Layer 5 of a small transformer language model trained on English Wikipedia (16 layers, counted from 0, width 128).
A neuron's activation on a vector x is SiLU(gate . x) times (in . x), where the dot is the dot product.
The model reads these tokens: "id" "er" " 30" "'" "," " " "60" "'" "," " B" "re" "u" "el" " "

The vector x that enters this layer's MLP at each token. A number n stands for n times 0.07.
0 "id": 9 -22 -7 14 -6 0 3 -13 1 -8 -16 3 29 -8 1 18 20 2 1 -10 -1 15 -19 8 -29 -11 8 -16 -8 24 9 -27 -4 9 -20 28 4 13 19 -21 7 -32 -2 19 2 13 -15 -9 1 -16 -8 -1 -2 13 14 -9 -7 -28 -15 9 2 3 -3 31 5 24 -28 20 -2 6 17 21 5 -18 8 -19 1 -24 -12 -8 -9 -5 -8 -24 2 0 0 8 4 -26 -1 21 10 0 -10 0 -5 20 7 38 -6 7 2 -6 7 8 -18 9 12 -16 11 -3 7 6 -11 20 -5 -21 -19 22 2 1 25 -3 -10 -15 2 17
1 "er": 1 12 -7 -12 5 6 30 10 15 1 14 1 13 2 4 -1 8 20 3 -20 -8 -19 8 5 -19 -9 14 -17 5 29 -9 -7 -15 -4 -13 10 0 6 17 7 3 13 -9 -18 5 6 -12 -18 8 2 8 -22 -24 10 14 -2 14 -14 -6 -8 8 4 -12 1 -4 13 -27 -10 -11 -15 37 -9 6 -7 0 -6 16 -13 -33 5 -33 -4 1 -7 -8 -2 -4 10 -24 -2 23 26 10 -14 -4 -4 -12 6 19 11 6 8 -8 -13 24 4 -18 15 -1 -30 -11 7 21 4 -29 16 2 -31 -6 26 -27 17 3 14 -9 14 27 4
2 " 30": 11 -16 8 16 23 3 -15 -12 28 -14 0 -4 -6 -5 -12 3 -1 10 -10 -9 -16 -24 -5 -8 30 -12 5 5 -12 41 7 -10 6 15 -11 -22 -10 9 15 7 1 -7 -4 11 21 20 18 -43 2 -15 22 6 -3 -4 -6 5 12 -26 5 -19 -5 -7 -17 -7 -12 -8 -26 7 1 6 -15 23 9 -5 -15 7 10 4 7 -11 -13 6 31 9 8 11 -6 -6 7 -10 -20 10 11 -8 6 6 6 0 0 2 -23 -8 14 -11 -7 -5 -22 31 23 -4 -8 5 -8 20 -4 19 -8 -4 -13 14 -2 -14 -6 -28 -9 34 24 4
3 "'": 4 -27 30 4 -3 -4 0 -4 -11 18 -7 4 -4 0 4 -2 8 -6 -19 -10 -17 -15 0 1 1 0 -7 10 9 30 -5 7 -6 22 -17 0 5 -12 7 -27 15 -17 -25 -22 -1 5 9 -1 1 10 -1 36 9 -2 23 -18 -1 -13 5 -1 10 1 19 22 -3 34 6 -14 -6 -2 9 7 3 3 39 -14 13 -19 -23 -12 10 -21 -5 -23 2 4 4 4 18 5 -31 -14 16 -5 0 -15 -13 23 -23 -18 -6 2 6 -12 -4 -13 -3 39 13 -8 20 -8 23 -13 10 -16 -13 -1 -2 8 -12 9 -6 -18 25 15 5 -7
4 ",": 16 -8 8 3 -8 -8 3 -1 2 -2 18 -10 27 -13 -12 9 -11 14 -11 -25 2 -3 45 -8 -8 -10 1 7 7 45 17 2 8 1 -23 -9 2 8 -3 0 3 -6 5 5 -19 6 7 -2 -8 -7 -1 44 9 19 -2 6 3 -12 -19 -6 16 -14 -11 -1 -18 6 -2 12 0 -7 -13 8 -5 -5 1 22 10 -8 -5 -9 13 -1 -45 0 8 -14 -10 -6 -8 -7 -4 13 -41 1 -52 -11 -9 7 13 11 20 8 -18 -18 -7 0 0 21 -1 3 14 9 -1 2 -5 30 0 -5 -3 18 9 0 2 -21 -2 8 -8 9
5 " ": 24 -9 14 22 -6 3 -8 -5 -13 2 6 -17 9 3 -11 14 3 24 5 -13 -7 12 -22 -13 15 -4 2 10 -1 20 5 0 3 16 -9 -7 10 0 -3 1 -4 4 -3 -8 -19 -7 0 -19 -17 16 5 -3 10 -25 -12 51 -1 4 -5 -2 -10 -3 3 -2 6 7 3 -29 -7 -8 17 9 -7 -1 12 -3 9 -5 0 -3 4 6 -16 9 8 -3 12 12 -2 -15 6 6 16 -9 83 -6 -6 -6 -32 10 -13 1 -22 -13 1 18 2 17 -13 -6 -25 14 -2 1 -12 20 -9 -17 5 -3 5 7 -20 -17 -1 -16 -1 -8
6 "60": -1 12 5 1 -13 8 1 -8 -4 -6 -14 -20 0 -8 -7 17 3 5 -5 -22 4 -10 -3 0 32 -12 -21 -1 -15 36 -10 16 19 16 6 -9 9 -21 -11 -4 -16 10 -11 13 27 -7 5 -46 -29 -4 21 16 5 -4 -17 11 -4 1 29 -1 -3 -4 -14 -13 -13 13 -13 -7 -1 -15 -35 14 2 5 0 5 -9 -2 14 13 -20 -25 23 2 17 -2 17 -17 2 -14 8 5 6 -3 12 8 35 -7 -8 20 6 -22 20 -16 8 1 7 27 0 -8 17 -6 -20 24 12 -5 11 5 -18 2 8 -4 -17 -12 8 5 4 -2
7 "'": 3 -23 38 -3 6 8 0 4 -15 18 -9 2 1 -8 7 -4 10 -1 -10 -13 -15 -19 6 8 -2 -4 -12 0 7 32 -13 0 -9 21 -11 5 -1 -21 4 -28 11 -15 -30 -13 -2 9 9 -3 1 9 -6 39 1 -11 19 -4 -7 -15 9 7 4 -11 16 15 -4 40 3 -9 -5 8 20 1 4 -4 42 -12 10 -22 -21 -12 11 -10 -14 -32 -6 2 -10 12 20 -2 -19 -19 9 -7 -1 -17 -11 13 -20 -12 -3 6 11 -5 3 -13 1 29 11 -1 12 -11 30 -11 5 -19 1 10 2 16 -12 13 -11 -15 26 11 -5 1
8 ",": 2 -2 5 2 -2 5 9 22 2 -9 12 -4 24 -9 -18 6 -15 7 -5 -17 7 -15 36 2 -11 -6 -7 -2 5 38 13 4 -1 -4 -30 18 12 5 -5 -18 -1 -8 -11 2 -21 12 11 -12 -19 2 11 62 -7 7 -3 10 -3 5 13 -6 14 -19 -5 2 -19 -8 -5 -2 -14 -2 -14 6 -4 -2 0 18 -1 -13 -4 -13 11 -7 -23 -13 -1 -6 5 -7 -10 -17 6 13 -42 6 -48 -10 3 -3 5 12 27 6 -2 -19 8 -2 4 27 3 -8 11 13 -5 10 -5 9 11 6 13 14 16 9 -10 -17 -7 4 -18 16
9 " B": 24 2 4 6 0 2 -3 7 3 -12 -3 -4 21 -1 7 7 2 28 -1 17 -9 25 -12 -6 1 1 0 1 -2 22 8 6 1 -19 -8 -9 15 11 -22 -16 -19 -12 -13 13 -11 13 22 -7 0 -1 11 -39 -9 -12 7 -2 -7 -1 19 -20 28 1 19 -14 27 16 -10 -18 -7 -24 -10 -22 -18 9 -14 0 -8 6 5 -3 10 -8 -15 -1 -13 -8 12 10 -13 -10 2 2 6 -2 4 -8 34 -5 4 13 -8 32 22 -36 7 -43 9 -7 -15 -26 -10 13 9 12 22 -22 4 -1 -15 22 -3 19 3 -1 -15 6 6 16
10 "re": -12 -18 7 -20 -11 -2 -16 -9 23 14 -2 -26 11 0 -15 4 -34 11 -10 16 2 -2 -8 11 6 4 1 20 0 -2 -2 19 -14 -10 3 -30 4 -4 7 1 -12 -6 -12 26 -3 -16 2 -19 6 -15 18 12 -2 -5 -3 15 0 24 -11 17 -10 13 -16 2 11 15 -1 -9 0 -6 0 -15 -2 -10 22 15 12 27 -4 -14 -32 4 6 -3 -1 -7 -15 28 10 6 3 20 6 -23 28 -22 16 11 16 1 -2 1 -10 -13 6 8 -12 4 8 -47 2 0 37 -15 -1 14 11 -26 -8 4 -19 31 11 11 -3 -3 -7 8
11 "u": -2 -7 4 -1 -7 -4 -6 10 22 4 -37 -38 19 2 2 6 1 -3 8 -22 4 13 -7 -10 -3 10 3 -1 23 -2 14 15 1 25 -1 -7 11 1 20 8 -14 -3 -19 1 -2 -9 -5 5 30 -29 -14 -15 -19 8 -11 2 15 0 2 7 23 10 -21 18 -13 1 -2 -3 2 6 5 -17 18 -5 3 26 -7 1 -41 -4 1 0 -22 -4 18 31 7 3 14 -10 6 -12 -3 -3 24 0 3 23 -5 10 -12 7 -7 -10 -19 -18 -1 -6 -9 -2 13 17 -1 -1 -23 -50 23 8 -22 -6 0 -13 11 -11 10 8 11 24
12 "el": -22 23 -14 -20 -5 6 8 11 26 -4 -1 -26 8 5 -16 4 38 7 -17 -32 -5 -5 -8 -2 -7 4 -24 5 -2 35 18 23 -23 -37 11 -6 6 12 11 -25 7 -30 -1 -9 -17 1 -6 1 -11 -11 11 10 -15 18 -7 -1 -14 5 23 -15 18 4 -8 4 -5 8 -10 3 5 -8 4 -11 5 -14 -11 -9 29 -5 8 9 7 -3 4 22 9 0 -11 34 -16 -15 17 22 22 14 -5 -1 -4 7 0 -7 7 11 -4 -8 20 -6 -7 -5 9 -6 -7 1 1 1 -20 -24 22 -3 -32 8 -1 1 3 6 18 -10 14 4
13 " ": 8 -1 10 29 3 0 -11 -3 -1 5 1 -13 6 -4 -14 2 1 29 8 -14 -7 8 -21 -11 13 -1 1 6 5 16 -5 -6 4 8 -10 -2 13 -1 3 4 -7 -1 -8 -12 -15 -2 -3 -13 -19 21 -1 2 -1 -27 -6 47 -5 4 -8 1 -6 -8 4 -3 9 -1 2 -30 -11 -6 26 2 0 -5 15 0 10 -3 1 -1 10 13 -17 7 -8 1 7 10 -5 -9 7 6 21 -5 94 -4 -4 -5 -29 7 -1 0 -11 -13 0 16 5 5 -12 6 -34 20 -8 5 -12 9 -4 -5 -3 -6 0 9 -23 -10 0 -15 0 -7

Each question shows the input weights of one neuron of the MLP. A number n stands for n times 0.0035.

n106 gate: 3 -4 -4 -15 -45 2 -2 14 35 -4 2 30 3 -16 10 -29 20 -12 9 -33 -16 -25 0 -18 -34 16 54 5 10 13 14 2 32 5 15 -17 -41 5 16 -6 1 16 -10 6 25 13 31 -10 -3 -20 -3 -7 2 3 19 -6 -19 -19 11 -14 7 -19 22 8 -21 -12 18 -19 17 -5 8 -15 -16 3 22 8 30 11 14 2 13 -4 36 -7 -5 -15 -4 -4 -1 -19 -17 -7 9 -11 3 -19 -5 -38 -2 5 2 -14 3 -14 -9 27 4 18 -21 13 8 -10 16 -9 -17 -4 10 5 4 -11 -12 -46 2 42 15 -13 32 4
n106 in: -26 -2 8 -14 -14 -18 6 18 11 0 -21 14 -9 -4 -4 10 -4 -11 2 0 -10 -27 -18 -1 15 -12 4 -7 1 0 28 -57 -19 24 -8 -10 6 2 10 3 -6 -1 5 -14 3 39 7 7 -9 12 16 22 -25 37 -3 -2 9 11 16 4 0 -22 23 8 -11 2 7 7 -6 -12 23 2 -7 1 -10 -9 20 25 -8 4 -5 2 -2 -8 -17 21 -13 3 36 2 0 16 10 12 9 -8 6 -13 6 -9 9 1 7 -15 3 11 7 7 -26 -20 -3 -7 4 10 -22 9 8 5 6 -36 36 2 9 -22 0 10 22 -29
Which token does this neuron like most? 2 " 30"

n145 gate: 8 -22 33 -10 23 3 2 10 -11 -6 28 -16 18 -16 2 -2 36 -7 48 9 9 -18 3 -12 -1 21 -6 4 -5 -11 8 37 7 -15 4 -3 -15 30 1 3 20 16 -10 -23 -7 -43 4 14 16 -4 -2 -1 -2 -13 -5 18 -32 -37 -1 2 9 -19 -22 -20 4 2 -35 24 21 22 2 -14 24 12 9 -20 -32 -11 11 -10 7 -20 9 -19 21 -26 13 24 -27 19 -10 -31 20 16 -13 -20 -11 10 -8 -27 4 11 19 -5 -33 -2 2 -21 -2 40 -4 -10 19 12 -22 -30 0 -31 13 -16 9 -22 3 34 -5 -1 27 -10
n145 in: 2 11 -30 -1 10 -20 -1 16 12 -2 49 -20 -1 -43 -9 -18 7 23 5 25 -37 1 13 -5 -10 7 -9 4 -13 14 0 18 17 27 0 -29 -4 -34 -10 16 -13 9 11 2 4 -16 23 1 -11 -18 -5 -1 19 6 -13 14 13 6 -6 27 -21 -5 -7 15 -1 -4 -15 4 -23 1 -6 -12 -21 -27 17 -9 3 -17 -13 27 -20 -6 9 -7 25 15 18 -3 8 -11 -29 -4 2 -17 -4 -15 19 3 14 -5 29 5 -30 23 16 -7 -22 -14 8 23 19 2 -9 -14 -1 9 12 -11 -1 24 -26 1 10 -28 -3 8 4 -5
Which token does this neuron like most? 9 " B"

n204 gate: -9 22 10 -6 -4 -6 -14 7 9 -51 -10 12 11 -27 -24 -10 8 -14 6 0 5 -14 -1 0 3 20 5 -25 -3 13 -4 -17 8 11 13 16 12 8 -9 -6 -7 27 7 10 -16 10 -5 0 15 -2 16 -8 -11 -20 6 -7 6 7 7 -5 -5 9 3 15 -9 -2 15 -14 12 13 9 -18 -17 -10 11 -1 -6 -2 -15 11 -32 -9 6 -17 30 33 -5 -9 0 4 1 -13 2 -6 -3 -4 -12 -15 -5 -10 0 -18 -3 11 11 -6 5 8 2 14 4 6 -29 -13 19 -14 7 -5 6 -25 -10 9 -15 7 -5 -12 -11 -19
n204 in: -10 8 -12 -5 -1 2 -6 0 -8 -2 -7 5 -13 -5 1 9 11 -5 6 9 -20 9 0 -15 -12 4 -1 -2 -3 -1 20 -7 2 28 4 0 -13 -26 15 1 -5 22 -1 -4 25 7 8 3 0 1 -15 19 7 10 -20 -2 -8 13 5 -5 17 -4 14 -9 -3 14 -3 -4 1 6 -2 9 -18 -1 8 16 -6 -9 2 -10 -6 13 -13 -4 -14 3 6 -2 -13 4 20 -20 11 -6 -1 0 -8 -13 10 -33 -11 -15 -4 -20 -4 17 19 5 1 -11 -7 -10 8 8 17 -8 -8 -5 10 16 14 -8 -16 14 -12 21 20 -15
Which token does this neuron like most? 0 "id"

n96 gate: 7 -34 -8 6 -5 -5 16 -2 6 -8 -9 -20 -13 20 19 8 6 -6 -25 4 -4 -10 -52 37 21 24 18 4 -41 -45 3 -4 8 -4 -19 16 21 39 10 13 -23 -6 25 -8 -8 -46 -2 20 1 1 -7 -31 -2 -5 -35 6 -2 17 -9 8 4 7 -16 -36 -13 3 47 13 -8 33 2 -17 14 -4 -9 -35 -18 1 1 13 -2 -41 -1 17 -17 -26 8 -14 13 -8 -16 -38 -8 8 -27 -12 -1 -15 11 8 -18 -11 43 40 25 -18 18 48 8 38 4 -21 7 -18 -10 39 4 -10 21 4 0 17 16 -13 32 4 32 -22
n96 in: 13 -15 -7 -11 5 -7 -5 -7 -25 4 -18 -9 31 -33 7 35 -8 4 -25 24 9 -11 -40 8 16 -22 -10 -4 -22 -7 0 -2 23 -2 -23 -8 3 -34 -11 0 -18 -14 16 -22 -3 -5 -21 -7 6 6 5 30 -1 0 -14 15 8 -3 -2 1 -5 -9 -12 8 -13 3 18 16 -16 27 -8 -3 -5 0 4 10 -8 2 -4 -3 15 3 14 -19 18 -19 -2 -4 14 -4 -11 -5 -12 13 -1 -40 19 -5 3 7 0 -2 27 -13 -11 5 11 27 16 10 36 -11 3 -7 -5 13 8 -5 3 20 38 11 -1 -15 42 13 24 0
Which token does this neuron like most? 1 "er"

n217 gate: 0 -15 -16 52 -13 -5 1 -21 16 12 1 24 9 26 7 -6 -6 -21 5 3 11 -10 -23 28 -55 -17 -2 7 -19 10 -12 15 14 -11 23 36 13 3 -1 -49 13 -10 -16 35 -5 -9 -15 0 17 10 2 3 23 -30 -13 -5 -26 11 -14 37 1 -6 3 -7 -24 -3 -13 -36 10 -10 6 1 -27 22 3 11 -19 6 -15 -30 -4 10 -1 -11 4 -7 25 13 9 5 26 -6 20 18 -11 -47 1 -10 12 -7 39 3 18 -19 10 36 23 22 10 -7 21 11 -33 -6 4 9 -18 19 38 23 0 20 4 33 -13 9 -12 6
n217 in: -17 16 24 -29 22 9 4 -2 -10 12 1 27 2 5 8 -5 -16 -18 -21 -6 -50 10 -16 -10 9 2 -19 -14 -4 10 -23 -6 17 33 18 23 -14 -3 -11 28 -1 4 11 -15 -15 18 27 0 -10 -10 27 -15 30 -12 7 12 15 19 12 4 -14 -9 -3 10 -2 7 -18 -6 -7 -13 3 18 -31 -29 13 23 -10 1 -1 15 -11 17 10 12 -4 4 15 -15 -5 2 23 26 -36 9 -4 14 -25 19 24 -30 -15 2 6 34 3 4 0 -17 -19 -13 -29 -16 -4 6 -1 13 25 15 -4 25 1 -36 -8 26 -14 -2 -11 7
Its two highest activations, in order, are on tokens 11 "u", 12 "el"

n85 gate: 4 -4 -8 34 -19 2 -5 12 7 -11 3 -27 -29 -11 -4 19 10 14 21 0 -2 -44 -4 4 -16 -11 -9 47 -29 6 1 4 41 3 -2 13 -29 18 12 -5 -18 -8 1 3 6 46 -9 15 5 -2 -11 -4 -9 8 23 1 -21 -21 17 -12 2 -5 4 -8 -4 -4 -37 -7 8 0 10 12 5 -9 13 4 -9 -10 23 12 10 -31 33 8 30 -16 -5 -28 12 5 -2 22 44 -2 -14 28 14 -29 -7 -25 4 15 10 -13 30 -21 -12 6 -16 18 24 -5 8 12 -10 -32 4 -8 -1 -20 13 -26 32 13 12 -29 14 -17
n85 in: 3 4 28 2 -4 29 -35 -15 9 -11 35 0 19 1 11 -21 14 18 -11 13 -9 13 -15 15 -3 -23 -5 5 -18 7 6 -26 -22 15 5 -1 7 0 5 -16 30 -9 18 -2 7 7 3 15 0 14 -2 18 3 9 -27 -27 -9 17 23 -11 8 20 26 0 -20 9 13 -1 28 -6 -6 -2 7 26 -18 -6 6 -3 -13 -2 20 6 -12 12 9 8 3 -11 1 -2 18 6 1 10 -6 9 -12 6 13 -23 -30 -5 0 13 25 -18 4 -22 -5 11 -19 -2 20 5 1 16 -10 -7 21 14 10 -3 -1 14 -8 4 16 -9
Which token does this neuron like most? 12 "el"

n154 gate: -35 -18 -5 27 11 -12 -10 10 -20 11 20 19 -12 -10 1 -5 -13 7 -7 -5 4 6 -35 -22 12 -11 8 -10 -5 -22 -15 -37 4 0 -2 33 -5 -7 12 -27 9 -18 -4 -14 10 13 18 2 -14 -46 20 -12 -10 20 37 14 -3 -13 24 -5 16 -12 -22 41 -2 22 17 1 12 -32 18 -37 20 -13 10 10 17 32 -27 13 9 -23 21 38 -21 -16 -3 -29 12 -26 -10 -22 30 -24 -17 -13 21 -3 6 -16 22 2 -12 -1 -7 20 9 -5 -13 -13 -3 -9 22 7 21 -8 -11 -16 10 -15 -14 -28 -8 5 18 -10 29 -1
n154 in: -6 -4 -9 19 -3 8 23 43 -28 -7 8 -4 17 19 1 9 5 -4 -24 9 -13 4 11 -4 -7 22 -6 -7 23 -13 -1 -9 7 0 -35 6 -2 -1 30 -8 -29 -15 30 11 4 33 -9 -27 -3 -32 18 16 11 19 36 -27 9 -10 -7 8 26 -8 -25 -4 36 6 -13 1 20 -4 10 15 -6 12 11 -20 14 6 -16 -43 10 21 27 17 13 -5 -26 -12 6 -9 -9 -8 5 2 10 23 -25 11 13 -33 16 -39 9 -15 -5 -14 -2 -32 0 -16 13 10 10 5 1 7 -10 -9 18 -3 -12 14 11 -5 11 11 -2 6
Its two highest activations, in order, are on tokens 3 "'", 0 "id"

n193 gate: -34 -7 4 -11 -13 7 -7 -5 -17 20 2 16 -20 -1 26 -30 19 26 -5 9 -23 -15 40 -13 0 22 32 12 -45 -14 -1 11 -6 1 -15 2 -17 33 29 14 -11 9 16 -39 -6 31 -3 15 27 6 -14 -13 28 -45 -18 5 9 -10 14 -34 -10 -51 -6 3 -14 10 -2 -13 3 -15 35 -16 9 -33 48 -19 5 8 -10 -19 2 14 -13 20 -27 -13 12 -3 21 27 28 -24 13 -50 -4 -11 32 4 2 19 -18 8 17 9 -10 -3 1 -2 -14 14 15 -7 28 -7 7 22 -8 -10 -9 10 -5 10 17 -38 -9 -11 -10 -14
n193 in: -5 21 21 -12 29 11 5 1 -4 9 -15 9 10 -15 -7 12 13 -4 6 11 8 18 -19 13 2 11 20 17 -24 21 -28 -2 -10 29 -10 5 -12 6 -12 1 -25 16 -15 -9 -16 -15 32 10 -10 -13 27 -5 10 -21 -26 -1 -4 16 -1 -13 21 -8 -25 -18 -31 -3 17 -15 -16 -14 -19 15 -37 17 17 -12 -16 1 -10 -8 7 -10 5 -38 -10 36 -22 7 -1 -8 15 -19 -24 -4 -14 7 -14 -12 0 13 -16 -3 15 -22 -16 15 23 10 -13 27 -4 -15 -1 2 10 10 18 12 32 7 32 9 1 -9 3 -9 8 35
Which token does this neuron like most? 7 "'"

n305 gate: 5 18 29 -9 9 -62 -36 23 -8 -35 4 -4 -2 -19 -13 35 41 -6 38 -13 6 6 -21 -8 -16 -18 23 23 15 -22 -1 -1 16 -4 -7 -36 45 31 -21 -29 -7 -16 -24 24 -3 39 -1 -20 -5 -7 7 -18 10 4 19 25 -12 28 -17 8 -2 11 -7 27 10 15 -3 8 -1 -16 -6 4 41 -58 -15 -13 14 -1 -4 -4 3 3 23 6 -20 -36 -25 15 44 35 20 16 10 16 8 -11 8 -31 10 20 40 41 -6 22 -7 -27 10 -21 -15 18 -1 0 -14 25 -21 14 -22 -19 -2 13 1 -6 24 30 3 -27 16 12
n305 in: -14 -6 5 -33 -11 -17 25 7 2 2 3 11 -13 8 14 -25 -3 -11 2 -18 6 10 6 -11 -40 15 38 7 -12 -14 35 -23 14 0 -21 -10 2 -19 6 0 -12 -6 -6 13 -22 -8 -24 -26 9 18 -6 -15 -3 10 -8 -2 13 17 25 19 -14 28 -11 8 -15 -5 -49 -17 20 3 -21 -16 6 8 37 28 33 -1 16 15 -14 41 -1 15 -20 -2 19 11 -10 34 -9 -14 7 21 -18 -12 20 32 11 -34 -18 -14 -25 9 -28 1 -5 -2 17 -10 46 -10 28 8 -4 -2 12 -35 -26 -23 -1 -24 -3 27 13 -13 -29 11
Which token does this neuron like most? 10 "re"

n44 gate: 14 1 -9 -12 -44 -9 2 -13 -61 17 6 5 -48 -3 30 40 35 -13 -1 12 -3 -50 -12 -11 -13 24 6 50 30 -19 -1 48 16 7 -18 -14 -24 47 -22 10 -38 -34 13 30 -24 3 36 14 4 5 -4 -24 -10 -1 32 30 8 -9 -12 30 -28 -6 -44 -1 -8 -15 -28 17 9 5 20 -27 33 9 -8 4 18 9 38 6 -12 -31 5 25 -12 -25 27 -26 11 -19 0 -2 -1 -11 -2 -7 12 -38 -8 22 33 25 4 6 19 -7 -3 1 16 -3 28 -37 6 -19 36 11 -14 4 26 29 0 -12 16 -16 -53 -6 7 33
n44 in: 16 -32 -13 -7 -5 36 -11 -10 37 34 12 -16 -18 12 -6 1 22 27 -23 -1 -37 -22 5 -14 -26 -9 0 6 1 -3 11 -1 -15 -15 34 14 29 78 0 -12 -9 -29 21 3 -29 2 -8 29 -5 4 -21 -11 18 5 0 5 2 -31 12 -28 -3 16 -8 22 3 -5 -26 -9 0 -30 31 25 -1 16 -23 -21 -4 -10 -16 4 -10 6 31 0 -30 -5 4 -13 20 2 -5 -12 8 15 -17 10 8 18 -8 -22 -3 16 -25 20 6 -10 7 24 21 9 11 1 3 -9 -5 -2 10 -38 13 7 -2 4 4 -20 4 33 34 -6
On which token does it fire most, and how strongly? 13 " ", at about 0.14

n199 gate: -20 -33 25 14 -7 0 12 -7 21 -34 14 -6 -11 31 1 -12 9 25 15 -13 25 -14 18 28 -14 7 -17 44 31 -70 19 -8 -3 -4 -10 -10 -29 44 -11 -19 -22 3 -2 37 -8 11 17 -14 38 -11 16 -7 6 -6 14 -4 -9 -22 -2 -15 -1 -20 2 12 1 10 -4 -1 -15 -16 15 -12 7 -8 -1 15 15 13 34 -30 -34 -32 37 30 -3 17 47 -3 6 -11 -24 -14 13 -27 17 7 20 -11 4 -21 22 -1 16 11 -15 -14 -6 25 -4 -1 1 -2 -1 -2 1 19 3 -12 15 -23 -4 14 -23 -2 22 2 13 -40
n199 in: -3 2 -2 18 22 -20 -10 15 13 0 37 -23 -22 -1 5 -14 2 -1 -5 3 -17 27 -8 2 -6 -23 -2 -16 -7 1 -2 -26 19 13 -7 -6 5 5 18 14 25 -8 1 0 -6 -8 4 -9 16 -1 -7 0 -2 22 -12 12 0 9 6 -21 13 -20 9 -2 9 -16 -27 -8 -35 -14 -19 18 16 -20 -30 -1 -12 30 -2 -4 -2 -17 26 2 34 -1 -16 -19 29 -19 -11 22 36 27 7 -10 11 9 -10 -7 -9 -22 14 1 -6 0 -5 -21 -16 -13 33 -9 2 -12 19 15 -7 12 8 -24 -14 14 -5 -42 8 -14 -8 34
On which token does it fire most, and how strongly? 2 " 30", at about 1.2

n30 gate: 31 14 20 -3 -7 -34 -21 1 3 22 -5 34 63 -1 -14 13 -15 6 18 7 -6 -24 -21 15 -21 1 6 61 0 -3 -16 13 -11 -43 13 -14 -3 3 32 -8 -31 -53 0 33 -9 -37 -12 -2 7 -5 6 -7 -11 18 8 -8 -17 19 -9 6 37 -10 27 -3 -14 29 -2 -8 5 -44 3 3 -4 -37 -8 22 6 -55 31 -3 30 -16 -12 38 4 13 27 -29 0 3 27 -34 -21 -50 17 -6 -22 -4 -10 12 22 6 -20 -15 -13 40 -8 26 -4 33 -13 -1 -10 -18 -16 -20 24 -30 1 -18 26 -1 0 19 10 19 -9 -22
n30 in: -37 -24 16 9 13 10 -14 8 10 -30 9 6 -7 -2 -33 11 -44 22 -8 0 7 0 -15 5 30 -20 9 1 -9 -17 -5 -5 3 15 -23 -22 -31 -12 -29 2 -1 -23 -47 3 34 5 20 -22 29 -11 8 30 6 -33 -24 -19 -5 4 -23 -12 -18 -7 8 43 -2 20 -13 1 4 -14 -2 12 -13 -39 -2 -2 5 9 8 28 15 -22 23 5 6 30 -3 -11 -5 6 12 -15 13 57 14 39 34 14 -26 15 9 36 -1 8 3 4 10 -17 -15 -21 -7 -13 7 -10 -32 22 14 8 -48 -19 25 29 2 8 -18 -13 12 -9
Which token does this neuron like most? 13 " "

n316 gate: 6 -3 -21 0 19 -18 6 2 11 8 -14 -3 17 -4 3 0 11 0 6 20 -31 -32 30 9 16 -4 -35 -1 9 -23 -31 5 3 -3 -23 -22 -4 0 4 3 -28 -43 -18 10 -12 -2 0 10 2 19 28 14 26 -13 5 0 -16 -10 -6 18 -3 0 -11 22 17 3 32 11 7 25 -2 2 -10 -30 13 14 5 -6 -24 20 -5 -17 -6 -4 19 -31 -18 -7 1 -22 11 -5 -6 31 25 16 -1 2 -27 23 10 -17 12 28 12 0 -12 -1 -2 9 32 21 -37 9 -7 -3 6 14 6 -19 -22 -18 8 -6 -21 17 -18 22
n316 in: 0 23 1 -16 -1 -8 -6 -3 9 -2 0 0 14 -12 -3 -6 -2 -24 -9 7 15 -11 -18 2 5 -24 2 13 3 -5 2 -2 -9 -17 -14 -34 5 -20 -3 -17 -11 6 -25 -3 -6 6 1 5 9 -3 9 -11 11 -8 5 -19 -11 8 -3 2 9 -5 -33 9 12 -6 2 14 -19 -15 38 -6 25 -13 -4 9 3 25 12 -3 8 19 -15 11 8 18 17 -5 -24 8 -2 -8 -3 16 -2 12 -15 23 4 30 17 -5 1 10 -16 3 17 23 10 -11 19 11 7 -4 -11 4 -8 4 7 5 -9 -16 -7 -22 2 18 14 -12
Which token does this neuron like most? 11 "u"

n226 gate: -16 -48 5 -20 10 6 -13 11 9 14 -11 -18 22 1 -3 -31 -8 -11 26 0 -21 -31 15 4 -31 26 21 -9 10 -50 33 -20 -33 27 4 -10 -22 13 0 3 -9 14 -25 14 19 28 23 31 -31 8 -5 18 -10 -16 35 -4 9 -12 -15 -12 8 1 -8 38 27 -15 -56 -3 28 12 -2 21 12 24 23 13 -36 22 12 -1 9 -35 -13 14 -25 20 -30 -17 -44 -10 13 -32 8 43 -5 -31 -1 9 -36 -9 -4 -30 5 18 9 4 -4 -16 -19 18 -4 17 8 21 47 -8 -12 -6 -13 8 11 -35 23 13 -19 24 -28 -8
n226 in: -22 29 -18 -5 -19 36 -14 -22 -24 17 35 34 -8 -30 -25 -8 7 11 32 5 -15 -14 -6 13 -9 -11 53 14 -19 19 -8 -20 28 24 2 10 -1 12 5 -17 -6 -10 17 -13 -2 -11 -8 -36 -43 -35 8 -12 -10 28 -1 -1 30 4 -4 -13 8 30 -27 -29 -2 -44 -13 15 13 29 -3 17 21 4 -6 2 -12 10 -6 16 38 5 5 -16 8 -5 23 6 19 -3 -18 -14 -10 -23 -4 21 -6 2 -10 20 0 2 -5 -8 1 3 7 23 -2 2 22 -13 -4 -12 21 -5 7 -15 4 25 -37 31 -24 -11 -10 -13 -9 28
Which token does this neuron like most? 12 "el"

n58 gate: 12 -12 26 11 22 -14 15 46 -1 -3 -40 1 -27 -24 -6 -30 23 6 11 -21 -44 -10 -31 5 33 1 1 -7 -26 -29 -18 -9 27 25 22 8 -21 16 -29 35 -19 -3 -7 29 -32 -12 1 8 6 29 -17 20 34 -36 22 -21 -13 8 -30 7 24 -21 -1 15 -6 11 15 0 -32 -7 -3 7 44 -29 -6 -33 8 4 -22 17 -4 -12 16 -20 -1 -17 -21 31 -3 24 -8 -43 1 8 3 -1 26 3 -25 9 -3 -5 -25 6 7 -10 42 -7 0 29 -8 -45 26 16 29 -10 -6 1 -20 -62 -14 59 20 24 14 -17 -5 -4
n58 in: 1 -19 38 9 13 -21 -5 6 -27 -2 -20 28 -29 -1 2 26 -2 15 12 -12 -43 -3 -2 -4 -2 -20 -7 -32 5 -11 4 25 15 24 1 27 20 -6 -13 3 30 8 -3 -18 18 -14 -9 2 -4 7 -23 5 7 27 -20 15 24 34 -4 -15 -5 -8 -4 14 -17 14 -4 -16 2 -12 13 40 -5 -2 -13 -39 -1 -30 -28 -15 20 -12 8 17 41 2 -8 21 2 13 44 -4 28 -9 0 -6 20 10 1 5 14 -5 6 -5 4 5 -28 -15 3 -18 13 17 -1 -10 -1 -6 12 8 12 13 9 18 5 -33 17 1 -23 -5
On which token does it fire most, and how strongly? 7 "'", at about 1.7